Layer 2 of a small transformer language model trained on English Wikipedia (12 layers, counted from 0, width 128). Numbers have three digits each and are written without spaces.
A neuron adds its activation times its output weights to the MLP's output. To switch it off is to set its activation to zero at one token and run the rest of the model.
A neuron's activation on a vector x is GELU(weights . x + bias), where the dot is the dot product.

Input weights of the MLP neurons that the questions are about. A number n stands for (n - 500) times 0.0005.
n35 (bias -0.014): 706460313219600537599687452447532585645532508396550636640438511652401496681429407260349592544534463626445188575435281511358388577552420526484550452566417417465580461479867371463584476510096402413370623223379221509752420738419750587482441341635677403289604691486502420354526492449538349630492415672438370646554518682537484484374509658456589611822516421423363338267607628508436536637539
n67 (bias -0.013): 579546462467534580604636692469663312442334719585575368663475307676469649497621371510590556606687548512781391470521488376499454512607504195259444464723417372670465480500630620676698437412497411347452340454311201400348553578729701225497436347378539735548456621631594682551499506426434443285307564545405354671418742344271445388667718600591357541673505625354563632423720298690322429402296
n84 (bias -0.063): 559186363470564498550468425368528690595392497366438538609538494373537521741562708497105448400573427478344619305720465429497369526508248263334382666560445663281535583408525572450707413719879599562438712741469268408616461573310415513376745534301541569504396686488470423521562568396453530537462569476613323590369571563287376544588552416679583634679556355446554326770975692462407576579540
n85 (bias -0.016): 447438616240295448497526560633713583445446450764377701438601487505585455468699366320426412383599545520446436638493570458478506509465574627543707598427720692361497505579452551485512508393361305574547397686529329360412412430385336608369373553350410398650547717507758396506531509590449612520553517707542671160750516420646467633639353438415441466665485744731396609531508570509193513360574
n98 (bias 0.004): 685793545370613590679468476674557517520342402517372581376366581486441421464258549197213386569756657545593646527456560373616673458701504589462356542347637606433633625205702545525589311429522638520480650434388512592477606364508602407393420551549287364432367603677409606587366403645646402427615349491596351652296615664499510538485437420524409546527362316303492354528529607443662534552601
n103 (bias -0.017): 628393329436490399344552404599493495535362516608428440499396475303530581484581495604535458376450528229439430674547533219547363561345460704466674338413547556564670361619342503431335686631477322448736385498461455649337287715764373288423625646572543623555569394709392506674207584602650659737520458620487414618668411483565625469413664799626371323407613530395444533548450617653622573528507
n140 (bias -0.045): 584715593641385506453711491360341558656510521472490463710848424373441518407526538611750608574416316443240421736550392335561497291601319530317592186676288562379628411356701689531445548542830555467502421556525824640644582420313415752313573470513355611225522404600423411533491437665313505373400530538384418587311752444385441582516494574497421520517684570213451690313367670327168368272579
n176 (bias -0.056): 410376613501722448681530580548781587542384396294551432562779490431553422234305568729382770583371699570447458820501541540648526560555707346640629436521354234347599593217582754294705638587451295374457496413531679382612426685276396518505337518387565250541594591718455305259467343548287599440383546496250720476740538370521356298341356477393493417242427766427604513395419646484450519711508
n178 (bias 0.008): 491548558636578447496423522566606534430543597577411651273436396240545696498325286410349660571490477502517407454617436463227547496511549378160707437547543721315453488604492309274570199783452497450468694353725553446462664365547312309540525692300238348331523582358456529458521315242622396713646319451565756733521668656550452488694262540504360336516448727743638294409536669563638832497630
n204 (bias -0.058): 371760550443441515362756443669709534538470492530640741278446547516520600549406644691463516408401768681566612483551497320479681585413418898340579527364563691526442427238577541512556685615472599487542721795510609438416627463427430259603379534383182471475458476337514219598291593502587441343706488426164463444667450644329537530615426363133364737624433451333436532624470303560614627501709
n271 (bias -0.018): 659227527377523637672543390373673536311377549279387417508588402677522643347359416532244357495595733476519418589465599602466609398445545478576805496361503261589530276482450758288455209295451404396575729481522419345491490407503346711583635696460750468730609533591545626803323401310530519739589554433604511346475580358372636707377635560579704512481360492560186551502691614339551619444677
n430 (bias -0.030): 470460371501465571583684460379456479297297607512502294603501531418638445527573223574467576623447714594274219614476252553535320299601560293304135529522558378540468557567508656396734479334568551530415477184375316646496502532475572711211513393688486486590561528534490693475406405436422516426538191490589566608471525434525679789315373668441333516431392613702581316463693504655467507665593
n467 (bias -0.013): 632707417675580672495396609560489438472410661525435647664721495435584621406453341315422578273498477252677456427622588533401416311434545491374466576401356532485739704415219719444585260242375562434598583569383517542593433317379430219546460403562610162300299600604552684599344337620667486453701407322488652494474495559497450415750414358636516559477723737666515637535618240238549535504313
n472 (bias -0.050): 441312487376701454729520413436418581562464598563700799675716372503339634663556498447392348691564344367396665542504395579468497671597510356641500631599334323547519420416544456377581666446424861324517379489488285409429615667329496677554330483213685599460587379360479338490639547242332527446531584405518518514462511506656303417485540407552799557752478444271556489449482441528358394573449

Output weights of the MLP neurons that the questions are about. A number n stands for (n - 500) times 0.00048.
n35: 337434656771413409419365452526517376428492609614432336278468602336563674349468569608724392291388574421446741379639526420577653477444495441496524752532591627352425369529362576594569650507950435593542304619566711336310579306653300492597450607402266529767375305586518602482435465561475694227529502412613528478511600318584545399655603397468487532140293556483679850561514349674397618493397
n67: 529504622652378527461424441538475661585705293506474547378638590164463415480545682543630324459328561526286615449510482693382734540306569738870510484316424620330528356547425567443316551604506634594532631499457604598730484536463317651450694573533473309498580270550596427529554499632543659540744437427555494174555302566481572554522241412506544491374554369572622390709270566355550568646739
n84: 303826408476560310366392629674620384473261667483323866565571511821529458443599429354656340823503154568439351848606524418813381359716585551303491364370499425539664456762449417457146437605526611480448485366421656669276724442392381516181250383391364572505570402712525509395406557428610511348585374759769486341611517476247527555348722510564731523562692431416313658444203373264485372247333
n85: 515565447805715502453510384506433370438609738268666332611457519590381560509205611687556574692439506599638621420440356462512580439426422246387334393583365255537617568584600475527448359445702689427480501299517591708538553598517714410619617362687454537386473447487270642454448535419406372533520466260401366901338372653280554395432608608450429610299437273332626443626570437574764457532492
n98: 379252276560622442342482539395558556362637368583605409392545468620616579414753571618737607246332325436333431571632421740541367494526411517515628539617312481433248411813518422559406572653540572499528394418585566437494398570646373549681672282429734540734619506461662502387718533533566516530380739403345507466783397331530558589557482347501539490636654621730595463391199411546321552372357
n103: 391549764593434512533462586480597379506574452546470621439611404555304397527410448416573452590509399750523604282381473759374498436729581295641284503528524328380355671443672429556497331267687722539225679484413485490642700400301505645546399383408426310376540585361485473346685454418342251348546524385516624311259482534391283444645399213480534640435558432628582520421567301291420506479560
n140: 377265431374659505531259536572773529342652564421584486229213407527612597493612425599291406492318719529757691150555567506550518805546528468679590769472817599702421495624305476663674367516424393692587474567428345582484266405602692276589365559671819458735549531314428585514474803469702485544666393385456612467762327637547610377341307520470487632498421364760512205684583337530891349570552
n176: 655553636593272704451440555710486548221699423513570562281266573589614673486663523365575205199573751600398434197490338229434564254562282491631568783524357834803657215663523579708610526424265624503517368361537132599303544403613512415479430558665562495543427399187583611411508535543559570496500476580745271375736201629566634417704525383583614756718510126461501697515615371636533556511431
n178: 465492470439375409536555451389347483477512426409499392735576672823558482322676619428505213515487515526464553576352550715769512445543426536832296588523471454692519504360520664660417773314408527694335240597166489586290387454342596600299358301783972509637306474514483442470446727612584474229364694616370371313510377406355615502445680474481610767436465344391666494719464463594269248446384
n204: 719213388650640394516448536333461484338443552459199233592512447465501431428593364428441515634390313482610469582497481672496440602720666231574516562670347503335578632709504506673288309423666367369366311278295595573448337631592661599336461418603654557471539498658580736369807608503440561747265567654639624448365536326680502480468464461749540297459613415677581654257704429387633422457422
n271: 381739499546521520282492486508344405577590442739621626425433399337476384734506594434695586541482398453495539449458389259459375544586530496267118597595454716476405727551410124547573779744497550511416276530505639739483453578537444324525450491470302558316410573348600413253561526690424453344564346471448586613499506403556498438566223429534260468541480676559832430554402411659438414754360
n430: 534526393414536426387297476537642444623587479380491579424583490408434591432441767317549416346446242513593674417510725464594562557322465649747925270425363499426599396557450418549321583762439337507580422662530622344441431460524289404623510539360513479364441551330478311466674506597593531556325721653439415496482456563414306265710620327564566507693521389399457607546179471361578469423380
n467: 439274616552352386483535521177559259452505356305487424275313449630576520521586648662426413590335347608338592297488495392726577639476443548628691358587674504338404454587801160561303696677548410620478299482361546669545566720703427703319587681510387755592642454361306297344689558259420501492236546567637403678549552635661476662302487619396563636513400560556434300382255637671544420491641
n472: 482750673624405639366489365513504312528262522429317395599305497528668559387199454359497699532478746749502553391403530270501428461416493628385570312395747546566357799503531654585508197645607557496386612508536632570401477374667479273507653479632091531482262443492540546771678492616549631454489493559684480339432488380207603531530103561316408593280529596797413499489414497667354241551406

Each question names a token from some text and the token that comes next. It shows the vector x that enters the MLP there. A number n stands for (n - 500) times 0.013.

Then comes g, the gradient of the next token's log-probability with respect to the MLP's output, scaled to length 1. A neuron's effect is roughly proportional to its activation times (output weights . g). A number n stands for (n - 500) times 0.00071.

"ost", then " e"
x: 296349552633518552497534548388552569555557473565521487503468616659699477377461556501535532489590487566463468520461455569435465599623516527480504707365704716598490396457426562427304484503396456360296391642645616584378484472410432549352485448428556515648461494621424679560525505430419426401202401685608240472511403545384334632405593483569494566501400316376539442539672666604700479481459
g: 675546612125506505458459622621455353602512427358421602737731335420597485491718326535609487506519223536457460427472341424601403586712409436486592596362642624499529693518512395414521630421401511590417377450624512390477207562371319650618525470414505542497500692655367316352265684330392629445513398449594910586575459646347436493405571336631654711312534472725521621579416349608525398428466
Which neuron, switched off, lowers the next token's probability most? n84

" pro", then "du"
x: 448580626540412572376491462573436370463411409681717424564517668681662658482459553422442495533345605506453539563604402595756490437323630498496344830392548570484510511570474535426365366577315342485497346496457303446490522634644554548515506459418436555479544592610429587503361700442394576572420489496409600550313597606455611331556386565422508633311532355511545394560481556376352395531541
g: 559574470314726510233494416461675567399602677250391443334651446207505581420554465474638328424299227554577518278370731629643749612420466682452388768545393404521440401469253294510456511498486488530510795403476655532441324564460598463398456679375203545460622380509556576324608434696641546402548532617627466558664669362476619435495540474588604664315290565644505541493482677491459550523552
Which two neurons, each switched off alone, lower its probability most, in order? n430, n67

"\"", then "H"
x: 449427546519589446490606524410540478593504593651538482605417384452564503493338607617536466628320503367546484452430612481585427318441437581491519742562513354579367534427600527302505525447271460443618223598505512555479440550491385331379513595604388734351687520445598558515636696445445517354448551699562507682468779452504462449426307452585568598418435469513608455596451580333317586484493
g: 554355551553276420853573711435415636415400521375529620288311410530603485336594316380446471477503461612511529450375526495518644531472541458686423445486536319481783487691582283528503486469446474409577770535657590366676503626607472552319773457460523583427364359532243330732379530348869563620705366441592611378478548349248657416439477499554379392513293504598407585417563417415460637743595
Which two neurons, each switched off alone, lower its probability most, in order? n67, n140

"ang", then "er"
x: 536408488527415686369456784397399420497345663427504534579513560473846413427494604227504639564539399365491486640716426611398453418438621550407656505353506493574412511396401608344341442613581514366511585642633568521479620405549526537566449505528392535444590494597491560517463593401512468504199495654589372453486590545295459613293643494443415533501429629461423506512384595543431610520482
g: 398624567444407637346565659602572432538707329612508368487400420664542545420507626440539628338559456465401483278673590619335608538549554499301634391388497669433462402295438358540516633453565460704319579406456503494498626532546369527351641443519328547670496666429208807561539565559421590367339474696319386523505181457559389454587432816349450352732643742503693248436508440254720583560497
Which neuron, switched off, raises the next token's probability most? n178

" T", then "ate"
x: 334486413632519459350354535538480613493580474519665354551609479552630566554242444362596435509441464461525649603467697677611488539362586611400304532583572292415384411453596553273400370537471382500406411517423476391414277705411398634588390456619554422468543511492531496767429575506541489480418592756457510453612473534510651495587484525585517600569316603428578566544448453573465660340457
g: 666752331334616565587433542521476426400602310537627410493621560454652656470418402552548431631569426463453199483573533446597366432478358453750973475590545654417633365280330455410549515488628632579468645294744494577595517597623595310436304548634435602365389500742388612387539516543383589372702441449525398490688345240613568615376533488348569384518623369254532567447493374548363278610388
Which neuron, switched off, lowers the next token's probability most? n176

"\"", then "S"
x: 443416535525579431470618515418553475594497610641534498604412370437598497497349623617543461629317500362536482443439605490593429315445435566490516732549516360580363542428600532297505519460285454435629224605509511549491446566491375327380524600598378733350683507436602567505629689445453529368445557694557508665465773447507466438411311455581565593420454482514610453595444589332316586499511
g: 593672527468331341506655487519337401594484366476363712409265568302298328503362661642627328523493356563426648570696488495408637806471433372499446657668286524496615659516310639409384657341628521379625377429475360616564410573533352518514361644499364510605794691490435524598695512529385452563678715394604706475567415436393511774389504210389285468450559597356524657554384555444407548326587
Which neuron, switched off, lowers the next token's probability most? n67

"ram", then "my"
x: 396525439589521664323522475328320437410634403508348509536364530558624537362568658340697578646360524503340498564606492522508469402403671570527450836465584533517418517575421424290584535606532458449610233662498508630506390570539294509472542407436310485615496375607453508614611530500541439343460520558513541466637502651371495530381484603693557493463408495516685415577397663438377403546513
g: 535210544259961253571625353425594673648617716678680665606540559490308510439505426448500448648275344485582436616623467411535569215640300521424492410551552532570365419480510362332542529445412620690622344614441324401414562334562473746591445483447377504443313648420567353377505529550561588392518432391165555692622483524425505555436544635418538595538580486557282677582434669557385572387637
Which neuron, switched off, raises the next token's probability most? n103

"um", then "p"
x: 351414347620434431244470593269321487448558641590552531519373725563622639565461595329479620576459489519521570482648464528560499448317608611528611638426444618565338263452350543364366516410377391422540348556623546553440425381608408591598507574475379403667622476530593545626436444695535573354400440487560433509672524446467283528573540722593500543565417500485519417427521549441446513632593
g: 612548608364374521542542447621680567261482541591445417394468622542408678483610554398595708409526492728515610416435669453648468557336394498571329480759474632626769523515395365495645242438463570495438547351557303320650329564640730425445609532701489651326543455439412695195685504455587644392503146495221669442403424464534344514316692665502397416479284282397481497664400439520599524562552
Which neuron, switched off, lowers the next token's probability most? n85

"al", then " ("
x: 637518574563522435405484509426406392426525689582464471475521753635886533581389661445670585634421532348569611659484382501423462397421595620483529665464499541601402442434451465382321364590353478432397368603642590455459452565383393506447471360445447615649547545510536548384426330571582407363444318450483393508557393591542504688507763697493379588424455570373437561468515525407538600410344
g: 360313522430580610223479486523570671459367378474459407489416536523459472518571505532149505498525606446411712407415576666743420526339530686515523532337593311439569576473309469302325628561533479195471547446588549629387797548549436634483381552456495558532779235405609605359727702666507419642400473577497336594537350799649605507446136682330586656372402674540526390476505524583418474586519
Which neuron, switched off, lowers the next token's probability most? n467

"ed", then " M"
x: 379451414493453417413551541482554524493586551500463556597610666607765457346190693429522608592620488283582506494434631681346317501416483594398425564463616467606416400530510454467430415569350488479411377503825563579548511353503488478362478526372660638709455465603600496558440511546430372409310395645503492664554411503479345641365654513577370547436492406509380442636426596499541557525509
g: 695534673505395630195365630585646529554538264345514568356565526421498643617501399542400619533464540491559429600518531537436643533521552417604360551381298601352579441507683436364576849669583336744602338657530641490572561495350381543538470538466315332296444448401523465410520141427336524398253628512300524741561465592537650294390707512754477380489551662712453700278444417419614464366532
Which neuron, switched off, lowers the next token's probability most? n271

" F", then "est"
x: 413495395615536396321393711522465333700582306703642382535519530603744662558377534360610411601573559464512579525366621607625452578438442549547269475414531428502365475418527557299443387549449288580330505447470503430412359545338393553615305584632647449505494645648555603651490641460564457469365500683365466546605505369589590610522500430409579527517418465362548488456617517516452521484421
g: 403691588296473575725662311228377386355505491511414246415627501592327403496489488591444648406512496794543658390543485451361730511364320438721595619578494400768701537464648530544430678574392362484361452391585453578466353537303597638541438352387533462293581603571326513560354435514357757481531633550395720476343304597366609475569368122676592576554574502497603476493475364533624716530603
Which neuron, switched off, lowers the next token's probability most? n176

"er", then "ell"
x: 527667545579596513382483583348407325368494658620513632489464644715484375531246538430643603564405515405560393629582494702507406416231462564477513389342596574681567391417399586421540354563377504470377320501723606412472463462399437459447418566531442754558485533518600601351440504616508460472337480653614437466461602561529428679351657558489414661421362431459363526535571587525499507454541
g: 373555508430477370667462356456675524625666414574553324572523507556638405240460689366671538437484598370796478425458543705539616519622554640438518446457602608601472704519410517692783726665483471560316484463446275755416460329338438329420609426393559460521580681352120488660287562615602531478560596576514378807565328381627355423402523332487274386552260593439412446395588465407548536334484
Which neuron, switched off, lowers the next token's probability most? n140

" was", then " ent"
x: 334486620468598629459491550468512500612534456578483532480431705543562474289419629445541430481505442533498425372405547489460249485331592674459468579460527468450401567363515522327343458523285425577567306592413601807547748614494649495467523402550536526424430521639583435625532660602403556577563322590398308669299722400640422567491530363513409550537536557493541463505543360577469368574465
g: 509566435288468425517711635533398487509676459489614375472589314150684685404566546396499717337379472400716625476716513540502334372493579533461401542453340643453347540568338540372544449500189388520656522665529742544213443458420610449576455195514442530503335541431229406558127523622676570498393718469489418505528375397803655443598704522604623579607564404647482532621496533486617527460530
Which neuron, switched off, lowers the next token's probability most? n98

",", then " writ"
x: 404547703612607616449460628409448579532471479615579509460511646548407595453291605364643513480418582535582594263411488460619350383330553468602438517572468409512247536512534602377328402660309457458544311615500513402682646563392607611480445557424424681313559452366611472585565589420353488546456558458549581598450682508552393505350499491548407521374614431415383409607617407589426655483562
g: 638606620522132429511620401610520473742531611481619523403462735537478392505577437267508469443211665543339382688260483447396230325421457461611405474534479388605451580458564661469524440350395612619638568505184616316574412377653492572423360501383420557684593442358585590392509498473401606640603610454422601385607481759427462707440338605430311765499572461816409524608398719697550388516382
Which neuron, switched off, lowers the next token's probability most? n472

" S", then "ing"
x: 566482422726494605380440645554542378638449352653693456560460582644517511591393478328612510585493592344626516455460525585689488536377612580487298460472567496388495508529568586228392277544388368533470329507342577430343323621296389591566585427643594299467547446532514620712523604473537465378318578702582436555575450530512633595463507428493367556628377504450462601374489532417447496484554
g: 314299636643654689544556693589583339595462477672581686324490633432475509607626596601401530365503603563581614664487499482432568444356514499363481459508412526284688715354512453409461565524566250402559340671376600489416380494534542454328541229442341614862538282660694337468373329598498411482281512645615444512563570304575563415218463402598188490284561531606751432445697431575513612573409
Which neuron, switched off, lowers the next token's probability most? n35

" part", then "ies"
x: 466538437622533547273463300483508420537748536579685486540478515581736468452381477293544472343474482441380521509482452532590414512578277704422455758467605443587535401550431555375316331538396565613660266590479606493353378479574483573652418467476455386655493565599654474684406442585464533449325461568502389502437627420463555476531429338639447591338489440499542603533498611595468432692629
g: 582490142734506427522309557581606408675534584570531549567771508803522387610415345357371514495259276558443633430644405574434380464554451481488544635601602324388639565425489625551412694514728522771380525404575420445592383451479461549468704456659462396327431584499621423301365516447483523587443574335116707370461518468466514534407314314462654553403505725744431504464576540636357499732283
Which neuron, switched off, lowers the next token's probability most? n103

"ound", then "t"
x: 316493521576498518387440588518526530241707529574443477390431394476576521327354459547616509511572444358512468514450510747706380699408541496405519868430666446623484450529598433329356434416403569420507233608467351662625594571600452590358431478529493537620521549486488429595419631709453434543426425596490371536622386621388533478396637396544495638556473467478453468431633521497392651503428
g: 347589579511822389600374559538855266602614619480580489439446367648408406674610711415464569400486349934565498608498676587656325402475522494452397499351461613636480465292400426418449442460363721564471361484277436352488267471418496351582556487540578753500185499417559562475346537559651494511612786284493622402696414596516531497528574672450510473345515408562600600293462441399380345417583
Which neuron, switched off, lowers the next token's probability most? n103

"ed", then " at"
x: 337472476546489441424526548464493513433563559524519561573609607645713466306192697371512588595629461227545497466447633657334275484330496596395389673441608418547502459502504488356485419518284521422521375490742565659537515382527503495359485529419622642762473450568534490645422484565496474418328402646574429641540438538519373556401673463600381594454527497509358449600425560432595558531488
g: 199514375520623479520465552615516314372535490392583685352551388650542502319500520636513464268337413538514690399481473457397568690398399665513560585386537811434609590238318512554526715510441601391644597383472566596372600539539404450222567475527241361527577489503531380585621570283542514499662510662349811464479541266432469758714282492498369431510679823383695588373556376512499523312605
Which neuron, switched off, lowers the next token's probability most? n271

";", then " S"
x: 390446513586390571304433674338458598592403540622664405450475509494487790500231579518635456395452482415490464406350626474590384549349578642601556623560511585503290613469554542412436437591485638443459182625462475517613508616426525534371561668537539448427513471392438477522657603407361582545404469436607400701268647503519419669413472492528564547375506515596362563475617469496466583374498
g: 499503515356344409671851603343233319506571576631615502420645561438622399802519632361527483731474361562618554579446371374493640697493423642776369432542437494540494537499556791371407630387500632490444274470466593356422328507380509563442493277510341556605577450424404393554460471418217647440556481592429610634560342382537447822551556592292305587463558500644246644265566460531568482334669
Which neuron, switched off, raises the next token's probability most? n140